Layer 4 of a small transformer language model trained on English Wikipedia (9 layers, counted from 0, width 96).
A neuron adds its activation times its output weights to the MLP's output. To switch it off is to set its activation to zero at one token and run the rest of the model.
A neuron's activation on a vector x is GELU(weights . x + bias), where the dot is the dot product.

Input weights of the MLP neurons that the questions are about. A number n stands for (n - 500) times 0.00059.
n82 (bias -0.074): 343,660,342,355,730,304,488,415,549,549,393,364,387,638,590,680,467,611,422,614,422,537,581,479,589,397,460,428,356,483,577,412,772,454,259,530,455,516,238,407,444,350,605,530,273,423,304,68,248,573,686,517,474,546,467,663,279,458,508,528,488,608,520,380,446,663,480,500,440,340,565,548,323,909,559,555,500,517,588,706,530,647,684,369,397,417,312,345,720,648,555,746,356,436,770,529
n93 (bias -0.064): 404,631,508,477,365,315,675,602,205,720,373,504,431,469,405,347,681,479,500,630,475,670,541,620,543,532,615,323,551,426,331,696,404,664,606,352,661,531,552,590,454,409,654,492,650,549,661,550,464,806,691,504,500,500,532,500,866,272,694,719,582,577,248,464,440,472,690,724,574,412,533,320,439,512,414,199,291,250,569,726,443,485,512,508,546,492,600,508,364,559,326,548,559,549,488,380
n131 (bias -0.049): 792,304,615,655,572,253,606,777,321,352,627,526,303,344,346,344,265,482,832,662,602,596,600,464,461,706,225,454,430,663,369,304,241,567,730,532,386,355,438,659,375,462,590,597,644,327,607,482,500,601,398,385,650,358,536,514,273,700,382,517,617,624,448,713,384,304,596,395,552,223,587,453,369,611,319,428,418,745,212,361,491,283,363,733,610,758,500,456,443,583,576,455,579,364,410,536
n202 (bias -0.023): 431,314,310,511,651,496,351,642,396,289,298,500,382,283,482,440,360,598,458,456,523,536,414,292,638,565,484,358,627,358,403,718,458,471,307,635,511,423,533,795,549,681,515,428,463,616,349,602,496,511,674,577,450,354,676,643,687,365,417,304,269,518,550,700,493,731,446,658,415,462,629,538,374,486,545,642,719,546,437,552,511,630,410,500,458,685,518,428,415,406,500,324,514,459,545,390
n293 (bias -0.036): 653,254,723,311,717,578,472,576,523,650,339,546,392,568,606,548,573,223,205,458,276,706,433,514,405,555,748,543,505,633,505,460,510,509,221,552,335,536,635,581,292,283,486,612,528,467,458,495,528,433,500,435,682,588,617,628,360,263,449,791,418,401,591,277,219,332,688,742,514,200,307,269,462,621,259,668,689,577,420,359,433,464,371,331,351,385,348,381,293,541,979,207,528,724,533,416
n347 (bias -0.052): 518,708,333,530,490,214,635,343,405,496,330,526,553,577,683,272,487,500,591,567,675,695,572,650,504,544,552,568,648,225,690,627,399,799,433,604,478,551,469,581,390,391,527,647,251,604,748,143,357,450,277,553,309,302,549,421,496,540,652,345,298,547,431,496,460,527,773,673,436,583,605,407,643,326,487,228,402,537,317,504,545,416,409,555,450,597,513,145,472,761,518,317,722,185,375,284
n370 (bias -0.112): 640,705,512,290,539,162,388,484,338,397,540,508,451,390,321,646,480,504,429,419,479,872,603,371,781,496,603,583,530,418,413,454,580,673,512,566,365,519,403,796,370,554,125,315,545,463,573,542,370,658,389,339,746,472,492,329,516,444,480,453,469,384,532,644,504,346,476,615,274,588,679,408,308,310,557,462,613,395,357,415,310,527,463,627,604,512,725,548,449,611,415,280,456,689,504,323
n381 (bias -0.109): 512,535,697,512,391,399,488,726,496,504,587,663,609,351,448,321,283,380,454,476,647,559,286,448,461,528,547,504,479,525,532,461,646,416,537,656,472,612,488,586,291,282,52,663,382,574,613,350,480,583,304,596,284,540,528,402,516,239,436,649,371,434,618,732,512,605,472,532,652,345,296,550,312,527,435,378,547,496,321,309,319,365,533,396,587,634,628,140,675,587,687,634,627,582,680,645

Output weights of the MLP neurons that the questions are about. A number n stands for (n - 500) times 0.00051.
n82: 582,650,491,239,546,466,578,458,719,546,563,403,615,455,267,549,645,488,443,469,497,538,523,515,416,435,321,403,429,604,621,460,535,529,547,515,556,512,500,527,541,667,387,670,500,536,422,601,444,466,471,365,574,481,557,472,399,380,416,599,324,550,366,369,444,432,413,488,622,701,595,312,747,519,266,560,343,699,494,382,410,585,490,506,655,478,470,500,550,425,606,600,414,598,579,546
n93: 481,205,397,602,654,539,546,593,504,480,340,468,416,661,669,634,639,424,576,382,608,852,478,392,419,629,309,492,508,519,618,476,313,508,791,541,389,322,504,329,485,559,675,784,464,273,746,472,413,547,442,587,409,361,427,321,539,645,296,584,213,477,551,600,420,337,413,649,644,461,492,496,496,552,384,566,452,320,466,421,676,563,610,500,329,432,329,427,339,411,598,300,550,530,640,685
n131: 541,737,574,565,580,507,649,611,597,613,401,423,393,450,387,351,251,574,602,414,640,384,387,355,800,629,529,317,332,493,578,368,807,470,397,521,467,465,408,658,642,263,561,360,434,436,606,541,401,657,340,597,620,564,379,430,619,438,557,447,489,472,511,330,546,497,723,415,534,429,574,332,652,437,515,368,459,569,640,589,424,558,391,646,320,533,566,680,448,333,667,308,474,413,402,640
n202: 369,256,580,437,567,414,449,386,472,560,605,352,591,762,597,384,706,341,402,608,360,535,468,656,163,665,607,645,556,319,464,442,623,330,508,369,594,665,314,574,571,526,382,717,410,595,515,512,466,556,386,630,515,519,463,459,407,690,489,707,730,568,485,500,623,637,545,573,539,394,612,294,428,649,330,566,493,511,341,262,367,417,244,414,526,473,550,482,347,621,438,542,591,658,584,605
n293: 567,642,350,445,409,377,661,465,466,555,600,503,474,500,500,361,513,431,513,266,507,445,512,690,456,488,634,493,513,384,607,425,540,316,480,423,595,547,630,455,537,575,532,488,581,377,358,274,725,409,547,405,516,705,380,379,506,510,377,566,593,639,420,526,386,589,578,547,298,651,784,623,747,520,562,394,616,638,541,576,527,534,455,360,503,533,528,315,358,452,412,451,453,338,570,473
n347: 532,402,633,473,551,624,526,609,421,382,367,589,490,484,664,709,578,354,340,518,442,389,592,589,513,209,686,539,301,598,389,372,607,462,595,459,558,555,467,556,427,459,540,528,746,336,434,486,575,429,539,651,678,780,592,500,400,473,333,493,373,503,463,490,314,414,514,507,570,613,584,429,356,473,551,557,370,439,571,514,518,649,640,481,580,360,329,386,308,355,675,524,333,632,533,468
n370: 435,693,412,659,653,633,515,422,524,561,518,442,311,556,549,424,439,566,603,424,307,353,428,446,448,566,342,695,504,625,488,457,319,23,527,565,323,471,533,455,887,580,466,461,466,437,660,500,354,397,476,353,431,433,504,638,538,371,522,666,426,540,617,349,492,633,427,478,607,533,706,473,624,422,326,645,514,638,463,278,375,589,463,263,617,415,390,526,384,623,571,775,610,606,623,629
n381: 486,556,598,471,300,576,227,365,589,663,451,548,324,447,460,627,536,628,521,352,343,524,541,377,425,274,500,527,595,486,581,606,470,133,537,668,445,545,542,375,541,420,708,412,631,465,359,437,482,555,508,553,598,681,603,489,320,579,394,328,522,385,482,349,716,307,449,458,685,480,444,311,507,730,647,523,664,493,493,596,265,519,640,524,682,544,490,553,528,567,470,511,696,430,294,633

Each question names a token from some text and the token that comes next. It shows the vector x that enters the MLP there. A number n stands for (n - 500) times 0.012.

Then comes g, the gradient of the next token's log-probability with respect to the MLP's output, scaled to length 1. A neuron's effect is roughly proportional to its activation times (output weights . g). A number n stands for (n - 500) times 0.00087.

"b", then "ut"
x: 460,310,464,591,145,360,523,370,461,396,433,407,483,485,525,454,413,530,487,546,346,521,371,613,478,579,880,580,605,447,573,645,640,513,453,607,404,734,520,568,724,549,595,811,518,501,569,458,138,406,401,412,368,485,721,545,399,589,520,387,574,422,529,380,530,399,431,611,550,736,346,728,290,342,552,531,270,667,602,452,655,511,570,468,558,613,518,657,382,548,320,438,434,703,447,425
g: 440,421,620,594,550,482,587,646,348,418,543,241,512,460,324,565,405,766,598,553,687,603,452,435,563,382,660,526,439,728,465,250,527,681,741,428,544,440,524,710,576,469,812,591,533,597,411,534,442,410,379,508,513,488,631,578,356,550,545,359,469,449,468,563,418,528,577,554,681,448,486,401,421,297,490,342,544,359,372,736,210,442,358,537,518,460,356,400,596,629,371,422,456,583,464,454
Switching off which neuron hurts the next token most? n347

"t", then "if"
x: 459,273,308,599,392,556,530,375,484,480,616,332,614,487,405,555,378,598,615,614,361,603,408,430,358,626,694,572,637,521,552,551,705,531,590,635,467,668,480,500,602,567,608,783,430,372,620,551,307,334,568,287,337,459,560,432,435,453,357,355,837,322,506,592,562,443,419,452,326,637,437,639,426,426,467,632,253,595,505,494,671,609,561,505,630,572,495,747,431,515,385,356,411,747,446,243
g: 396,523,725,389,642,225,340,404,448,662,539,623,586,581,562,637,391,515,351,487,381,210,453,454,438,525,384,652,553,622,470,484,541,496,300,446,601,434,549,624,499,627,573,492,497,523,400,611,831,387,523,494,358,569,495,694,375,595,481,502,375,481,490,477,563,570,785,631,453,279,378,455,450,381,460,465,567,501,726,510,406,396,295,378,546,527,459,510,436,458,609,645,361,802,567,437
Switching off which neuron hurts the next token most? n93

"ed", then " l"
x: 514,324,551,493,261,513,521,296,469,442,624,397,635,448,336,485,410,491,441,501,421,483,477,596,456,563,612,571,561,529,656,619,756,547,348,653,284,542,474,682,537,549,600,808,654,548,636,461,237,339,327,280,542,491,566,625,458,434,476,592,614,434,538,538,495,269,401,553,587,504,293,625,419,538,490,607,170,728,600,516,590,504,461,388,424,676,566,686,314,557,440,496,539,697,427,384
g: 457,472,467,454,567,311,391,716,639,575,707,351,422,482,625,527,694,518,557,428,699,638,333,579,676,465,381,364,400,470,473,571,318,389,393,670,515,601,486,511,547,645,535,261,600,618,648,569,532,593,513,528,351,357,598,302,536,709,550,376,543,338,638,382,471,723,513,575,619,619,446,397,463,666,441,444,375,565,468,424,625,463,645,488,308,512,338,449,445,612,580,378,197,399,424,359
Which neuron, switched off, raises the next token's probability most? n293

"\"", then ")"
x: 393,286,540,542,290,411,404,506,511,505,439,450,793,475,447,351,505,675,560,528,424,548,587,500,595,580,682,545,514,642,589,649,796,455,685,643,374,534,586,523,588,484,584,730,557,329,474,478,260,257,374,314,365,594,569,421,554,324,583,529,606,500,580,496,608,357,638,315,457,415,381,629,498,371,557,524,233,677,438,393,505,626,610,428,544,636,410,599,571,560,603,391,347,643,367,299
g: 464,253,298,388,465,387,578,505,448,648,463,400,364,307,534,496,543,534,481,640,483,625,342,500,271,583,452,605,440,481,457,440,598,424,350,570,555,742,436,771,544,180,788,512,523,381,536,430,738,342,527,456,431,533,420,622,436,601,506,636,603,518,545,258,418,483,537,669,476,562,581,390,533,693,613,554,351,500,573,457,494,579,556,517,688,500,511,351,418,401,565,789,473,344,508,534
Switching off which neuron hurts the next token most? n381

"A", then "R"
x: 404,371,349,528,323,592,268,528,549,520,421,302,784,404,420,372,342,617,593,500,513,411,323,402,429,666,757,471,546,536,617,573,745,517,511,610,322,610,597,473,718,505,622,633,505,518,595,514,299,446,262,334,373,683,766,418,696,655,648,617,473,305,477,407,590,312,540,491,397,629,426,604,544,532,421,435,406,510,666,497,451,643,494,386,616,607,344,693,466,567,505,382,429,561,539,334
g: 596,300,528,245,621,537,581,698,334,417,359,580,548,323,730,698,409,533,572,645,344,364,434,389,417,483,523,519,533,572,445,472,392,545,522,393,595,479,597,646,489,383,547,465,549,336,409,674,505,590,454,485,691,563,677,672,454,492,615,290,469,698,537,371,361,608,535,592,553,574,514,406,609,417,621,377,623,206,686,465,315,596,432,676,556,661,369,391,437,324,492,476,379,403,398,615
Switching off which neuron hurts the next token most? n347

"um", then " W"
x: 361,228,253,531,459,486,398,557,491,290,526,449,788,479,390,376,305,498,522,572,312,463,507,433,457,661,730,307,551,536,440,560,699,424,575,573,411,634,444,410,686,419,734,614,388,421,675,449,206,356,489,325,512,504,743,736,501,507,505,510,596,312,384,529,632,419,554,352,542,566,438,610,526,545,316,593,311,603,572,504,567,475,705,374,692,740,540,641,514,583,568,555,472,627,518,380
g: 323,635,513,515,529,457,427,620,553,843,604,429,475,652,280,378,230,585,485,337,723,428,570,344,522,485,412,496,529,131,551,538,582,813,701,501,449,455,563,513,507,679,368,690,439,542,430,389,411,365,529,460,392,600,486,360,492,542,567,525,441,571,583,698,509,488,558,540,456,619,306,587,380,421,412,532,319,446,542,471,443,537,405,542,451,560,511,732,465,533,485,412,484,682,334,598
Which two neurons, each switched off alone, lower its probability most, in order? n131, n347

" St", then "re"
x: 500,234,379,571,364,603,601,518,293,471,645,300,578,416,482,455,375,541,620,430,484,697,371,488,537,572,698,508,457,415,507,680,774,341,586,659,437,455,574,600,628,573,613,748,451,397,461,457,250,344,428,370,300,504,724,497,447,639,659,416,633,317,427,496,645,467,325,492,486,756,430,497,495,486,333,533,352,368,549,498,463,680,693,548,617,763,361,653,481,421,498,461,495,632,381,349
g: 475,504,491,365,527,606,552,354,561,591,513,700,600,557,589,595,773,531,663,649,471,389,514,604,457,161,460,583,304,589,410,477,489,488,567,712,475,472,411,415,666,634,331,573,598,556,667,293,528,598,465,437,334,464,418,205,453,538,433,404,592,522,504,373,421,580,309,607,514,526,757,337,420,463,548,406,562,319,615,689,356,308,553,359,521,551,515,684,503,349,447,331,531,593,519,573
Switching off which neuron hurts the next token most? n202

"t", then "a,"
x: 299,373,301,726,210,534,496,529,491,503,648,445,782,464,412,438,242,388,578,549,499,627,336,304,427,643,798,470,504,461,630,634,675,511,579,557,591,664,487,524,645,634,560,708,372,367,453,444,273,422,548,343,442,461,486,360,533,508,445,491,673,323,509,552,485,438,420,607,293,650,540,673,374,552,509,530,374,504,502,432,718,528,600,454,610,567,539,829,266,493,397,424,384,714,478,394
g: 444,566,414,663,402,590,526,388,323,626,427,538,477,626,466,652,380,327,528,659,552,562,647,453,496,643,561,531,464,568,307,482,500,312,509,543,683,506,491,446,505,365,555,531,369,493,494,583,293,753,659,453,562,482,493,631,444,812,491,473,425,418,517,278,476,555,509,336,515,731,329,241,518,707,475,454,456,530,401,235,522,363,525,408,462,400,452,549,638,291,504,725,770,478,516,572
Which two neurons, each switched off alone, lower its probability most, in order? n370, n202

" |", then " D"
x: 235,337,354,614,332,645,446,622,385,431,621,499,748,541,415,480,575,471,665,371,513,614,538,365,480,644,647,474,514,440,666,681,777,497,654,533,312,482,464,599,665,619,568,706,553,342,469,415,192,321,476,319,563,621,541,603,561,419,574,469,518,341,438,607,607,382,522,498,353,555,304,640,312,360,445,483,366,516,553,576,546,596,586,432,393,598,464,697,466,567,371,429,298,728,514,486
g: 505,609,689,438,363,563,500,543,521,615,612,354,435,581,517,382,372,283,688,627,588,644,518,449,478,513,455,425,498,360,289,450,574,687,568,432,559,455,523,700,397,271,600,590,449,704,356,313,414,314,656,561,513,385,318,489,787,504,558,278,687,615,595,431,420,383,491,425,459,476,497,518,319,623,530,482,336,308,798,563,615,369,493,476,598,412,520,564,381,576,527,409,550,509,705,523
Which neuron, switched off, raises the next token's probability most? n370

"ew", then "ay"
x: 464,326,306,426,382,506,495,561,459,310,475,238,574,362,450,300,234,521,475,321,549,426,465,468,571,528,682,538,625,501,598,663,578,480,496,581,434,682,559,497,559,649,518,858,469,460,505,370,309,296,576,366,326,563,681,558,396,621,517,560,570,404,374,467,583,355,492,587,571,617,410,734,382,596,571,484,294,637,582,610,614,627,624,505,590,682,370,736,416,429,411,532,445,739,542,414
g: 354,488,596,369,540,437,360,534,407,595,658,517,407,599,435,521,626,697,239,627,578,526,429,320,387,472,490,386,409,612,546,648,164,396,521,556,614,582,520,563,543,630,386,621,437,669,681,331,462,416,413,666,506,530,518,483,347,633,554,559,400,671,526,650,529,332,604,651,433,483,558,545,524,281,352,661,649,432,495,445,341,432,405,662,459,702,288,505,418,603,213,637,569,466,527,443
Which two neurons, each switched off alone, lower its probability most, in order? n202, n131

" com", then "m"
x: 441,311,393,696,248,499,549,445,460,356,579,275,582,422,618,425,461,460,589,554,476,445,539,500,503,573,626,495,550,713,729,540,778,368,429,738,312,490,302,485,729,557,642,644,464,434,469,566,304,406,348,207,420,569,565,728,410,474,528,389,472,402,442,505,624,364,480,524,628,681,459,567,396,515,311,617,263,698,664,476,764,582,615,403,459,662,387,454,507,569,683,456,418,583,410,443
g: 483,448,589,639,544,813,448,465,545,443,643,449,711,487,513,620,636,576,553,512,600,623,343,504,682,380,465,576,461,568,363,444,623,402,526,503,399,663,338,414,659,478,482,320,482,604,458,379,759,587,591,455,482,611,577,391,529,489,560,380,386,270,451,502,473,412,782,763,437,363,413,486,496,368,394,566,504,565,67,489,502,569,521,383,499,526,541,477,417,411,641,306,383,464,333,574
Which neuron, switched off, raises the next token's probability most? n82

" ", then "ra"
x: 388,302,354,544,230,519,611,611,548,372,513,294,716,274,427,373,492,556,522,503,446,598,501,616,402,616,648,642,432,622,565,673,767,508,539,650,351,477,500,610,683,610,618,696,475,265,476,631,145,382,336,287,537,651,456,467,395,610,584,464,586,448,510,629,546,400,503,527,485,520,490,707,385,543,461,578,346,546,501,563,638,669,560,417,471,457,582,374,417,608,399,449,372,632,568,278
g: 460,339,476,536,404,462,486,403,680,432,525,451,712,649,235,544,589,501,315,557,546,467,576,717,562,430,544,376,147,451,458,490,344,555,412,589,632,539,590,657,477,634,365,538,519,569,639,323,463,594,683,301,373,370,655,420,604,519,390,339,642,645,643,313,478,529,469,402,700,646,652,487,459,439,425,477,499,507,606,492,592,405,558,247,504,682,451,684,518,437,322,620,590,474,403,388
Switching off which neuron hurts the next token most? n93

" |", then " F"
x: 369,430,372,477,307,611,571,709,411,438,630,411,731,497,434,430,429,572,569,462,507,502,518,385,532,584,607,486,506,437,606,652,787,547,521,707,283,492,496,471,682,520,540,727,521,450,479,462,231,262,426,400,450,625,656,476,522,471,612,483,514,294,503,603,628,380,551,540,308,603,137,729,472,412,387,318,331,578,531,545,511,692,539,397,463,552,523,604,551,456,461,400,421,764,590,405
g: 632,462,318,616,471,519,400,522,491,601,525,609,523,583,482,704,441,492,612,563,438,459,306,296,484,368,640,255,600,573,407,643,560,582,743,367,428,547,264,539,626,598,665,594,494,478,452,359,539,373,322,384,479,450,576,677,529,748,578,403,710,456,449,308,663,376,498,317,547,466,420,678,223,565,318,531,391,426,457,635,567,462,514,542,494,444,442,389,436,610,775,597,360,456,559,530
Switching off which neuron hurts the next token most? n381

" b", then "ound"
x: 454,239,477,454,215,558,572,555,421,347,652,341,507,311,442,529,479,539,626,424,394,654,477,698,416,708,766,511,523,723,552,566,738,452,534,728,397,662,471,507,629,508,439,575,463,342,660,398,367,530,446,312,407,661,628,621,448,540,636,564,728,406,575,597,565,366,455,576,532,598,384,645,437,373,445,531,245,438,457,497,576,561,573,450,434,577,244,582,719,449,333,493,449,585,429,265
g: 213,502,755,711,273,695,569,299,439,355,563,429,580,430,470,605,548,434,628,554,329,508,745,332,543,357,677,587,394,591,313,559,267,407,554,509,423,626,324,482,534,482,690,401,581,495,379,488,609,645,408,563,421,637,659,537,502,229,349,548,364,571,471,361,617,438,546,582,521,488,575,516,508,421,561,542,419,553,430,572,509,247,575,479,501,440,433,416,638,418,538,541,564,594,716,601
Which neuron, switched off, raises the next token's probability most? n347

"o", then "ord"
x: 491,239,373,457,493,516,361,423,413,349,745,387,612,471,453,487,413,552,573,469,371,446,531,540,402,635,742,601,612,579,476,508,682,494,638,672,346,502,457,530,667,426,630,602,526,395,647,641,132,270,513,324,289,518,589,601,255,555,573,321,684,246,415,560,717,459,397,467,474,601,369,549,447,583,492,598,356,535,566,506,715,694,696,449,643,632,566,440,540,532,473,455,361,698,495,321
g: 533,340,478,485,568,534,507,605,349,578,334,590,605,437,576,324,695,498,356,860,590,505,442,429,627,536,636,379,450,507,224,586,625,664,465,484,610,595,579,466,540,658,512,354,474,400,522,662,334,555,574,626,592,628,528,411,469,571,481,627,518,454,568,541,362,163,382,613,350,562,542,467,552,335,567,664,472,196,426,705,558,442,532,568,481,562,506,489,569,424,453,461,327,443,316,265
Which neuron, switched off, raises the next token's probability most? n347